Layer 9 of a small transformer language model trained on English Wikipedia (14 layers, counted from 0, width 128).
A neuron's activation on a vector x is GELU(weights . x + bias), where the dot is the dot product.

Input weights of the MLP neurons that the questions are about. A number n stands for n times 0.0041.
n13 (bias -0.341): -33 33 1 -29 -34 4 -8 45 8 47 -2 -34 -31 17 -24 7 -14 1 13 -7 -11 -11 2 -10 0 -14 1 -8 19 -26 26 2 -32 -59 -9 -33 -15 22 -2 -43 -3 -14 -38 -3 -28 16 34 -11 52 29 17 -3 -7 0 -8 69 16 -30 -2 -17 -25 -34 10 38 -44 -12 -9 0 9 5 24 -37 -2 35 -3 23 43 -13 11 -9 2 23 -10 15 21 18 1 -40 -45 32 48 33 -14 -44 -35 22 6 -2 46 -24 2 29 16 61 -56 -4 44 12 68 -27 -3 21 -35 -2 -36 6 66 -38 8 15 3 -23 -45 -34 46 16 2 -14
n27 (bias -0.046): 25 -52 -11 -37 16 -31 -1 -6 62 16 10 -25 7 3 -18 -12 -4 8 32 19 -31 -1 -29 -13 4 -31 -36 -46 -39 19 42 29 -45 -4 14 -12 8 22 31 -1 -18 36 -12 -4 22 38 31 -27 -3 -30 41 3 33 16 14 -10 19 9 -32 21 -39 -6 -5 12 2 7 35 -26 -7 -15 17 -11 -3 10 -17 3 23 -11 9 -6 -15 -20 -9 46 1 36 6 -19 26 1 21 6 -9 -9 44 17 35 -1 -35 -26 11 1 -41 1 -22 15 18 -2 -3 -29 -19 25 -33 24 0 41 -14 -7 -18 11 6 -68 -12 -26 18 -3 -11 5
n43 (bias -0.167): -17 1 -30 -18 25 1 -11 -8 -12 9 40 2 -23 -27 -7 54 -41 -36 -70 39 18 -15 1 -2 -42 18 -7 29 -20 17 28 -5 -4 29 -7 33 22 17 -41 -20 -45 31 -10 -14 6 20 -5 0 -12 -16 -45 -32 9 1 14 21 -14 26 11 -7 -13 -20 20 -24 -1 18 8 -1 12 10 -12 -24 -3 19 -5 -23 24 9 32 56 20 6 30 -20 -44 28 1 7 27 33 51 2 -18 -39 17 3 -4 -1 -20 -26 5 -24 11 -32 -5 -16 29 1 -14 17 -14 5 7 -5 -11 10 -5 5 -9 -19 -15 43 -22 -5 -14 -34 29 -24
n45 (bias -0.380): -25 1 21 -50 -30 -29 -33 7 10 13 -14 -4 -10 0 62 6 0 -37 46 19 52 19 -23 -44 28 -10 -21 -19 -28 -5 -5 29 12 26 -8 -27 34 71 -38 12 25 -13 -5 -31 15 22 26 -36 -23 4 39 -15 24 -18 -9 9 -5 -36 -28 35 27 -12 -1 9 21 32 -16 20 -8 27 -45 -11 -23 15 11 21 -3 -35 7 9 43 -19 43 28 -18 53 47 -19 7 17 14 6 -5 -44 30 -13 22 3 -28 25 -7 -4 -12 52 -11 2 -35 46 -18 -24 21 -42 -27 32 -6 80 27 -46 4 -4 2 -9 1 -5 -29 -16 -1 -21
n90 (bias -0.269): -34 28 64 14 -2 7 -25 51 -23 -44 -14 -1 28 -28 30 -12 -35 -19 28 -45 8 5 4 10 -16 -2 -16 -22 24 -43 -5 20 -16 57 -1 10 -22 31 13 -8 3 -32 -12 -8 52 27 -44 38 -47 -15 1 -12 -28 26 41 9 -7 -3 -4 -19 35 10 12 -60 30 26 -10 -2 7 12 15 16 -66 25 -42 22 22 -20 11 11 28 21 -9 1 -55 -28 10 -3 -12 -12 -15 -28 -1 4 -4 2 -9 63 2 38 -14 7 2 1 8 6 -29 7 -49 34 -24 1 -20 35 -14 12 6 -28 -1 20 -4 17 32 0 -3 2 -28 -5
n94 (bias -0.205): 10 17 13 -10 -27 31 6 -7 48 7 -12 29 40 -6 33 -24 4 -13 11 -2 -16 -8 -32 26 -4 12 4 -59 28 -13 26 -16 23 -23 19 -27 -35 -15 10 -1 -15 -38 11 13 -27 -7 57 28 12 -35 15 7 9 -29 47 -25 -21 -26 -5 44 3 -11 8 15 18 24 -15 5 49 49 -1 -33 -2 -27 14 32 42 17 21 13 27 24 -25 7 -14 -2 18 -33 -12 -5 -4 16 -21 -9 2 1 -6 12 3 0 23 -15 -13 -3 -14 -21 18 13 3 -1 -23 40 -34 -37 -34 17 -17 -22 -30 -8 8 -34 14 -44 25 9 -48 -2
n131 (bias -0.086): 37 -5 -25 11 5 5 -17 -18 44 21 8 -23 3 0 13 30 -4 9 55 -27 -1 -17 28 28 -18 -29 -10 36 -15 -21 39 46 -23 -34 7 -7 -27 17 -18 14 -19 17 24 26 -37 3 -20 -18 -7 -34 16 -21 -29 0 35 -7 -10 4 52 9 3 -26 -40 -3 4 -1 -52 40 -16 9 10 -48 8 1 -4 1 28 9 -18 0 1 -17 -11 -6 -31 -21 17 3 28 -1 24 -1 11 -30 14 24 42 -8 0 4 25 27 -27 27 4 13 -37 8 15 11 26 11 2 -21 -1 22 14 -5 -3 31 -12 -10 -33 -30 -8 -40 -40 26
n143 (bias -0.284): 2 9 17 -10 23 9 -20 9 19 -36 -3 -18 -10 16 -11 -18 6 14 8 -39 7 4 -15 1 -29 -51 -41 -24 19 -25 40 54 -33 4 21 -59 -43 -17 3 -8 30 29 -12 30 -39 22 -32 -18 -17 7 -14 16 -4 -48 38 13 -10 38 -4 27 -2 4 6 19 -7 24 -14 37 -29 -2 30 -33 -28 32 -11 -22 82 -15 23 70 -8 29 3 25 -13 2 15 1 -13 33 -16 25 -29 -19 3 4 -17 11 -15 -35 20 27 4 5 -1 16 -16 14 38 -11 28 4 60 -14 -11 -28 -19 -32 15 5 52 -31 7 -45 0 -15 27 15
n172 (bias -0.256): -14 -27 5 -25 -13 22 22 -9 -37 -11 50 -35 43 24 30 -9 26 38 -40 -53 33 9 38 44 -15 17 0 -13 -52 4 22 20 -42 -18 -42 -62 21 18 7 -1 -6 -6 31 33 9 -8 -13 5 11 -45 12 2 -8 -20 -6 61 7 -20 -46 27 -20 -21 -9 -21 -27 31 -22 6 -30 -33 14 -14 8 3 -46 36 2 -3 -13 8 -29 -13 67 48 35 6 -43 -3 10 51 11 -15 -1 -23 -14 -3 22 -8 52 23 -4 -7 -7 6 9 41 -15 1 -10 30 -24 -2 -20 9 -1 -37 -1 -4 -2 -15 20 -26 -6 -18 -13 -12 48 16
n174 (bias -0.346): 15 -60 -7 -15 -2 36 3 20 42 5 17 -37 13 13 -31 38 -4 -21 15 -12 32 -38 -19 -23 -18 43 -1 20 -5 22 28 -8 19 2 -15 10 17 11 -34 13 -5 30 29 5 -18 -32 33 14 -2 20 -53 -36 2 -59 0 76 12 1 -2 -11 -28 45 -4 -42 16 -28 -29 12 18 22 -49 26 -9 -6 -5 -12 28 41 44 -19 26 -52 8 19 -42 3 -35 1 4 1 13 -32 -21 13 10 -1 2 -13 33 -15 3 44 -25 -27 -17 -36 37 9 48 -1 -25 -2 31 -15 -38 50 4 -42 19 -11 -1 -22 2 -5 9 75 -3 -25
n187 (bias -0.294): 30 -9 37 2 19 -65 26 40 -28 10 -13 -23 -9 35 11 36 42 13 27 -8 13 -25 2 -28 -12 23 -1 -23 -9 17 -4 34 -5 13 -1 18 -39 26 -5 7 17 -12 45 14 26 30 11 26 -15 -11 22 35 26 9 -9 18 42 9 -34 45 -16 18 10 -35 -26 40 10 22 -18 19 11 -60 -20 -37 -12 26 -19 32 -22 36 8 10 32 -1 -54 9 -39 19 -35 25 -49 8 20 -27 12 2 14 -42 -5 -18 37 32 -23 13 -19 -19 -62 -15 25 -49 -95 32 -18 -18 -37 44 -17 -21 -58 -3 14 7 19 -4 -2 -20 17 14
n192 (bias -0.206): -3 -31 17 -31 14 -23 44 35 23 30 11 -16 25 -7 37 16 -47 -41 19 -20 4 -10 -17 -8 9 -55 -36 8 -9 31 -4 -41 -45 9 34 -18 18 22 21 38 -32 -25 2 1 32 21 32 5 -7 16 15 -35 -12 -8 2 -17 -16 -14 28 7 -9 4 -7 -8 -19 -5 -19 4 29 8 -19 -2 -9 16 -41 -7 -20 23 -44 56 -6 -8 -4 4 -17 17 65 19 -14 53 1 -53 -25 -17 -32 -35 9 -16 2 -21 1 7 8 33 29 -49 19 1 -9 9 -3 -22 14 60 -44 -21 7 4 1 28 3 -63 9 -3 40 15 -21 25
n195 (bias -0.212): -23 -1 18 -9 16 -20 -16 48 2 -30 12 9 21 -31 -36 26 -2 6 15 3 -7 5 11 -54 32 -20 1 -26 -1 -26 54 31 -36 -14 -56 -26 -18 18 -18 52 8 23 45 -8 22 50 1 10 -18 -35 -28 -1 23 -17 35 -1 -1 7 -22 29 -9 -6 19 -30 20 11 -11 -4 -15 11 -6 -3 25 -34 28 -11 3 4 14 -35 31 21 8 6 -4 -44 -6 -12 -3 -17 -2 53 11 -4 33 -14 -1 11 34 -33 20 6 -6 3 -33 -15 -29 -8 -1 29 -19 32 -6 -51 -4 22 8 9 -28 14 8 4 -15 3 3 12 -4 -17
n250 (bias -0.210): 20 33 -8 -9 -19 10 24 43 19 -40 -1 -20 -21 -10 -18 42 -42 34 -11 -6 9 1 -47 -50 -58 -8 -20 -6 20 -28 24 -28 -1 -46 22 -13 -79 -26 -10 62 -20 -14 3 5 9 43 -11 -1 -22 6 -3 -24 -1 -40 18 -18 3 26 -24 -29 26 -10 26 -21 19 15 9 -15 12 -7 18 3 -23 -10 16 30 11 -21 27 4 18 -11 19 62 -3 -6 -4 14 19 -5 -3 25 6 -29 -41 -7 15 14 23 28 29 -1 -9 8 -20 -8 -12 -15 -16 -4 -24 23 -11 -6 -55 -36 27 -3 15 8 -5 35 1 12 28 8 14 1
n254 (bias -0.151): 25 -3 -12 -1 -49 0 52 -1 1 -33 71 -32 -27 -5 -10 4 -38 27 18 5 -1 34 12 -26 27 6 -21 19 21 16 11 -4 35 -23 -42 -3 -21 13 23 -17 -69 -5 -15 49 -11 25 10 -9 8 20 -28 -34 0 -7 0 -7 27 -26 23 -25 -22 27 -10 -33 -23 -11 -31 4 13 9 -3 1 17 27 -40 15 18 52 30 0 28 -1 -20 24 27 2 5 -22 -11 -9 -11 5 -12 -18 -19 -10 -7 -39 36 -4 16 -29 1 14 10 -6 -6 20 2 -18 1 42 1 33 -28 16 1 -29 -7 4 22 0 -26 -32 5 49 -38 1

Each question shows a token from some text and the vector x that enters the MLP there. A number n stands for n times 0.07.

" g": -9 6 -80 -23 -6 10 9 -18 14 -6 14 1 -25 5 -13 9 3 3 8 -10 -30 13 -1 10 1 20 31 -7 20 -7 2 -14 26 -3 -9 -7 -7 10 12 -23 17 -6 -4 15 -5 -6 13 -7 8 -16 21 5 12 -35 -2 -44 -15 1 3 -1 9 3 21 -4 40 -19 2 -21 4 0 -12 9 26 -7 17 32 12 22 26 -1 -5 8 4 19 9 -3 -5 12 -5 -4 -8 0 57 22 -10 -14 10 -2 -6 -7 2 -34 16 8 -13 28 -11 -2 -1 25 -2 -23 -22 12 -3 4 7 6 -6 -14 -14 -5 2 -6 -8 -3 -15 2
Which two neurons fire most, strongest first? n94, n254

" D": 16 -1 -83 -14 -9 7 2 -25 -6 -3 12 27 -1 0 -29 -10 -12 -12 2 -5 -29 24 1 -3 -4 -8 45 -13 1 -3 17 9 12 5 5 -5 -20 -10 9 17 21 -11 -2 -11 11 3 8 -8 -3 -4 23 -1 0 5 -27 -51 -4 6 -14 -29 16 13 -11 9 17 7 16 1 1 9 -2 18 11 -27 11 12 -1 13 30 -4 -2 -35 -4 20 0 -7 2 -7 -7 -33 -7 5 41 12 20 -5 -24 5 19 28 -17 -10 15 7 5 4 -2 1 -3 0 -21 13 -3 1 20 6 17 -6 9 14 -19 -6 26 1 6 -10 -16 15
Which neuron fires most, and how strongly? n250, at about 1.5

"e": -13 -10 -25 31 24 -25 -1 -10 -10 -16 1 8 -33 1 4 -30 12 5 14 -1 -4 20 21 8 3 -15 -5 -4 29 8 29 43 37 20 24 -9 -20 -10 19 -16 3 5 13 -11 0 4 -5 -16 3 0 19 11 -7 -2 -10 -34 -31 -6 11 -1 2 -4 5 12 0 23 -12 -7 -15 8 20 -37 -7 0 -10 -24 -1 12 -26 20 -14 -10 -24 9 0 -4 -4 24 -7 -1 -29 8 3 13 -4 -27 -18 6 -16 1 -25 6 12 16 0 6 6 -22 -46 -4 -6 -25 19 -9 29 0 3 21 31 7 27 -3 50 36 2 -7 -7 2
Which two neurons fire most, strongest first? n143, n90

")": -3 -2 -15 24 -22 13 2 6 5 14 -35 -9 2 -24 -19 -41 30 6 15 -4 -11 -6 -15 12 14 -9 23 -15 6 -23 25 6 -1 -7 27 7 17 15 30 -3 34 -6 1 9 32 9 11 -10 21 9 12 2 25 -26 -27 -9 15 -2 25 -1 -36 -22 -1 2 -9 2 -19 -26 -47 1 34 0 42 9 17 0 5 -3 -1 -21 4 4 -25 9 -2 -22 21 -4 -3 31 -26 5 3 11 -18 -17 -12 -7 -3 18 -6 -7 14 0 -9 -15 -17 7 17 -20 29 -1 -13 -17 -5 -5 -18 15 -3 -17 -20 -20 -3 33 -7 48 0 -9
Which neuron lights up most? n13

"p": -1 -12 0 -37 25 -1 20 -19 -16 18 12 -5 -9 -2 -28 7 -2 12 17 -12 4 13 -16 40 20 5 37 -2 -1 -11 17 -6 19 28 18 14 10 -21 -27 -7 18 12 -17 -3 11 -32 -9 29 -5 7 -26 -3 -8 25 -15 21 -3 -2 -15 -20 8 -2 -44 10 -8 -19 8 15 0 -7 -30 19 -9 10 13 -12 35 28 -13 -12 -11 2 -14 9 -14 26 3 55 2 -10 3 12 9 30 -27 -5 -47 -8 -19 -2 -1 -2 0 -14 18 6 22 18 -27 3 2 -25 0 -4 -5 -21 -19 -6 -5 -43 -5 -5 68 9 -17 -2 14 8
Which neuron fires most, and how strongly? n174, at about 1.3

"ak": -23 -17 -27 42 16 -14 -10 -9 -17 4 3 6 -12 13 -37 -20 -14 -20 13 13 -31 -13 18 5 17 8 54 18 26 -5 6 19 28 31 23 31 22 -27 21 -10 16 -8 -13 19 9 4 -7 7 6 -4 -29 14 -21 30 -10 -23 -2 15 -4 1 -3 -9 1 -2 12 7 -2 -26 8 -28 28 10 -6 21 25 -18 18 0 29 26 -33 -17 -28 -8 -22 -22 -21 22 -27 13 -17 23 10 5 4 11 10 12 -7 -17 -25 -8 17 16 -14 -8 -10 -3 -34 16 1 -19 -19 -13 -3 -8 15 29 -3 6 -37 -7 17 -3 13 1 5 -18
Which two neurons fire most, strongest first? n90, n43

"is": 5 -25 13 7 28 -19 -4 -22 -16 25 -15 28 -29 -28 -5 7 0 -10 8 14 -9 4 -3 6 -1 17 38 19 14 3 -9 0 31 52 3 5 -13 10 -1 -8 31 1 -14 -9 -25 -27 -10 -18 4 -1 -6 2 -17 1 -6 -21 1 -17 21 7 11 16 -25 -40 -27 -43 12 -12 -25 6 9 1 -19 17 22 -3 21 3 5 -34 17 31 16 -26 -27 -32 -25 14 -8 -13 -7 10 -5 19 10 32 -14 -2 5 12 18 -1 10 -21 25 -21 -22 -13 24 -30 4 -7 2 6 41 14 5 -1 0 28 8 -4 2 41 1 -3 7 -20
Which neuron fires most, and how strongly? n187, at about 0.12

".": 1 -10 8 -2 16 18 -17 25 -22 17 2 -20 -11 -20 -11 -2 -2 -24 -2 -28 -25 -17 29 -9 41 -16 25 -10 15 7 25 18 9 14 4 5 16 -13 17 -2 26 -8 -29 12 8 -4 17 27 -4 -7 7 1 12 9 -28 -42 2 -13 10 -13 2 -10 -11 5 7 28 -16 5 -4 -29 23 31 3 12 -21 8 -3 -25 -7 -20 -1 5 -24 -29 15 -7 8 25 -6 5 16 -17 48 49 3 3 -6 -44 -2 -4 -12 -1 -14 6 33 -7 -34 -11 12 -11 15 10 -12 11 -2 -20 1 -3 11 26 -20 17 8 -42 11 -10 7 11
Which neuron lights up most? n90

"a": 11 -13 -37 -4 -7 5 -9 -21 9 -18 -34 3 -10 1 -16 -25 -24 6 -15 1 -5 24 16 9 -3 0 -13 -12 13 -5 0 29 -15 14 6 18 -20 -19 -5 -35 17 6 9 -9 -24 12 -12 -26 10 27 5 6 11 -7 -21 -68 -13 -31 -2 -2 -6 -6 12 -1 -18 5 28 -5 1 0 47 2 4 1 -7 -29 -2 -8 23 25 9 44 1 4 19 -15 -26 7 -12 0 -9 27 34 11 18 -11 1 9 -11 -1 -13 5 37 11 39 0 -20 -5 -2 -7 7 -9 28 -9 30 -10 -21 14 2 -3 6 24 31 6 -12 16 5 6
Which neuron lights up most? n143

"ies": -24 7 -4 -10 -21 -2 0 -27 -29 -10 -13 39 9 5 -18 -13 12 -12 -5 14 -8 1 24 -5 -2 -18 1 -8 21 -6 -9 42 24 10 12 -6 -1 -1 27 1 14 -20 -8 -11 1 -16 -5 15 -4 -12 -13 5 -3 1 -23 3 -24 12 14 -3 -1 -9 9 -21 5 7 16 3 -6 -2 41 -6 9 4 -8 4 22 -18 -27 35 -47 22 -17 16 5 -25 -12 16 -25 9 2 7 3 49 -16 -54 19 13 -15 4 -6 -34 21 -11 -7 -4 27 9 -12 -21 -1 -27 8 4 43 -9 4 36 -2 27 -1 7 17 25 -27 19 -7 12
Which neuron lights up most? n90

"8": -30 -36 7 18 4 19 -25 -4 19 12 -14 -7 -9 -4 -13 -4 39 10 -11 -3 -16 6 6 18 10 -3 39 22 -20 -8 -8 26 -7 -9 -18 -1 13 -1 12 -20 11 -17 -7 -6 -28 8 -1 12 -3 -4 6 2 -18 14 -3 10 -20 12 -2 2 -1 2 33 -11 39 6 47 -22 9 -8 8 18 -8 -27 -1 28 -12 -9 4 -18 -12 26 -22 10 4 13 -14 -19 -22 -6 13 -6 66 37 7 19 -9 -1 -9 32 -23 -48 -20 -14 33 12 6 -23 3 -6 -6 7 6 -24 -24 16 5 7 2 -27 -1 19 12 -20 -14 -12 4 8
Which neuron fires most, and how strongly? n172, at about 0.12

"S": 0 -4 -20 -1 33 18 -20 13 7 -2 -11 -33 -9 -20 22 -16 10 -14 17 -13 -29 21 29 -4 16 -12 57 -6 -18 -17 0 26 14 -15 35 -23 -1 10 -13 -4 16 -15 1 -9 3 2 -16 12 7 7 34 -8 10 -24 -14 16 6 -14 6 -18 -6 4 -10 13 25 -29 20 19 -2 1 4 7 -43 -5 -2 4 0 10 1 -12 0 16 -42 1 5 -44 -14 -18 30 -13 -12 16 22 34 -5 -15 6 15 -14 -13 -9 -5 -30 -5 1 -7 15 -18 -41 10 -3 -27 23 -5 23 14 5 -12 15 37 6 -1 1 -2 -23 14 20 13
Which two neurons fire most, strongest first? n90, n131

"l": -9 -1 -45 7 -2 -8 -25 -29 26 23 24 14 -7 11 -19 10 1 1 -6 6 -17 -5 6 12 -8 -12 14 -7 -10 -16 -25 -3 -10 6 15 9 1 3 -10 -18 -7 -2 21 -26 9 8 4 6 -23 9 -11 1 -10 -22 -25 1 -3 5 -6 -13 17 7 24 10 17 -15 7 -24 4 -9 -1 14 -17 6 26 16 11 -12 18 -46 30 -34 18 28 10 8 22 34 -24 19 6 -22 63 -9 -7 -8 -15 -24 17 7 25 -40 46 12 -3 6 34 -4 11 -24 29 -32 5 33 -5 -11 -2 3 -22 -6 -20 -14 6 9 4 -6 -4 -2
Which three neurons fire most, strongest first? n250, n45, n43

" R": 22 -3 -73 -3 -24 17 -18 -17 -1 15 8 12 -6 -19 -15 5 0 -22 -4 -13 -14 -7 -5 -14 -20 1 40 -9 -8 -4 -9 5 8 -1 6 -8 28 -23 21 13 -17 11 -3 -15 21 -6 24 -11 -5 1 21 8 -18 -28 -32 -2 7 -2 35 7 14 8 -7 10 41 -7 18 -7 9 20 -2 27 10 -19 -16 -9 -5 10 26 -31 0 -8 -5 17 -9 7 -1 12 20 7 -33 4 43 21 12 -14 -2 10 16 -18 1 -26 11 9 -3 5 3 3 -9 -1 -7 -10 13 21 -9 -12 10 2 9 11 -7 11 -6 19 -19 1 -44 20
Which neuron lights up most? n174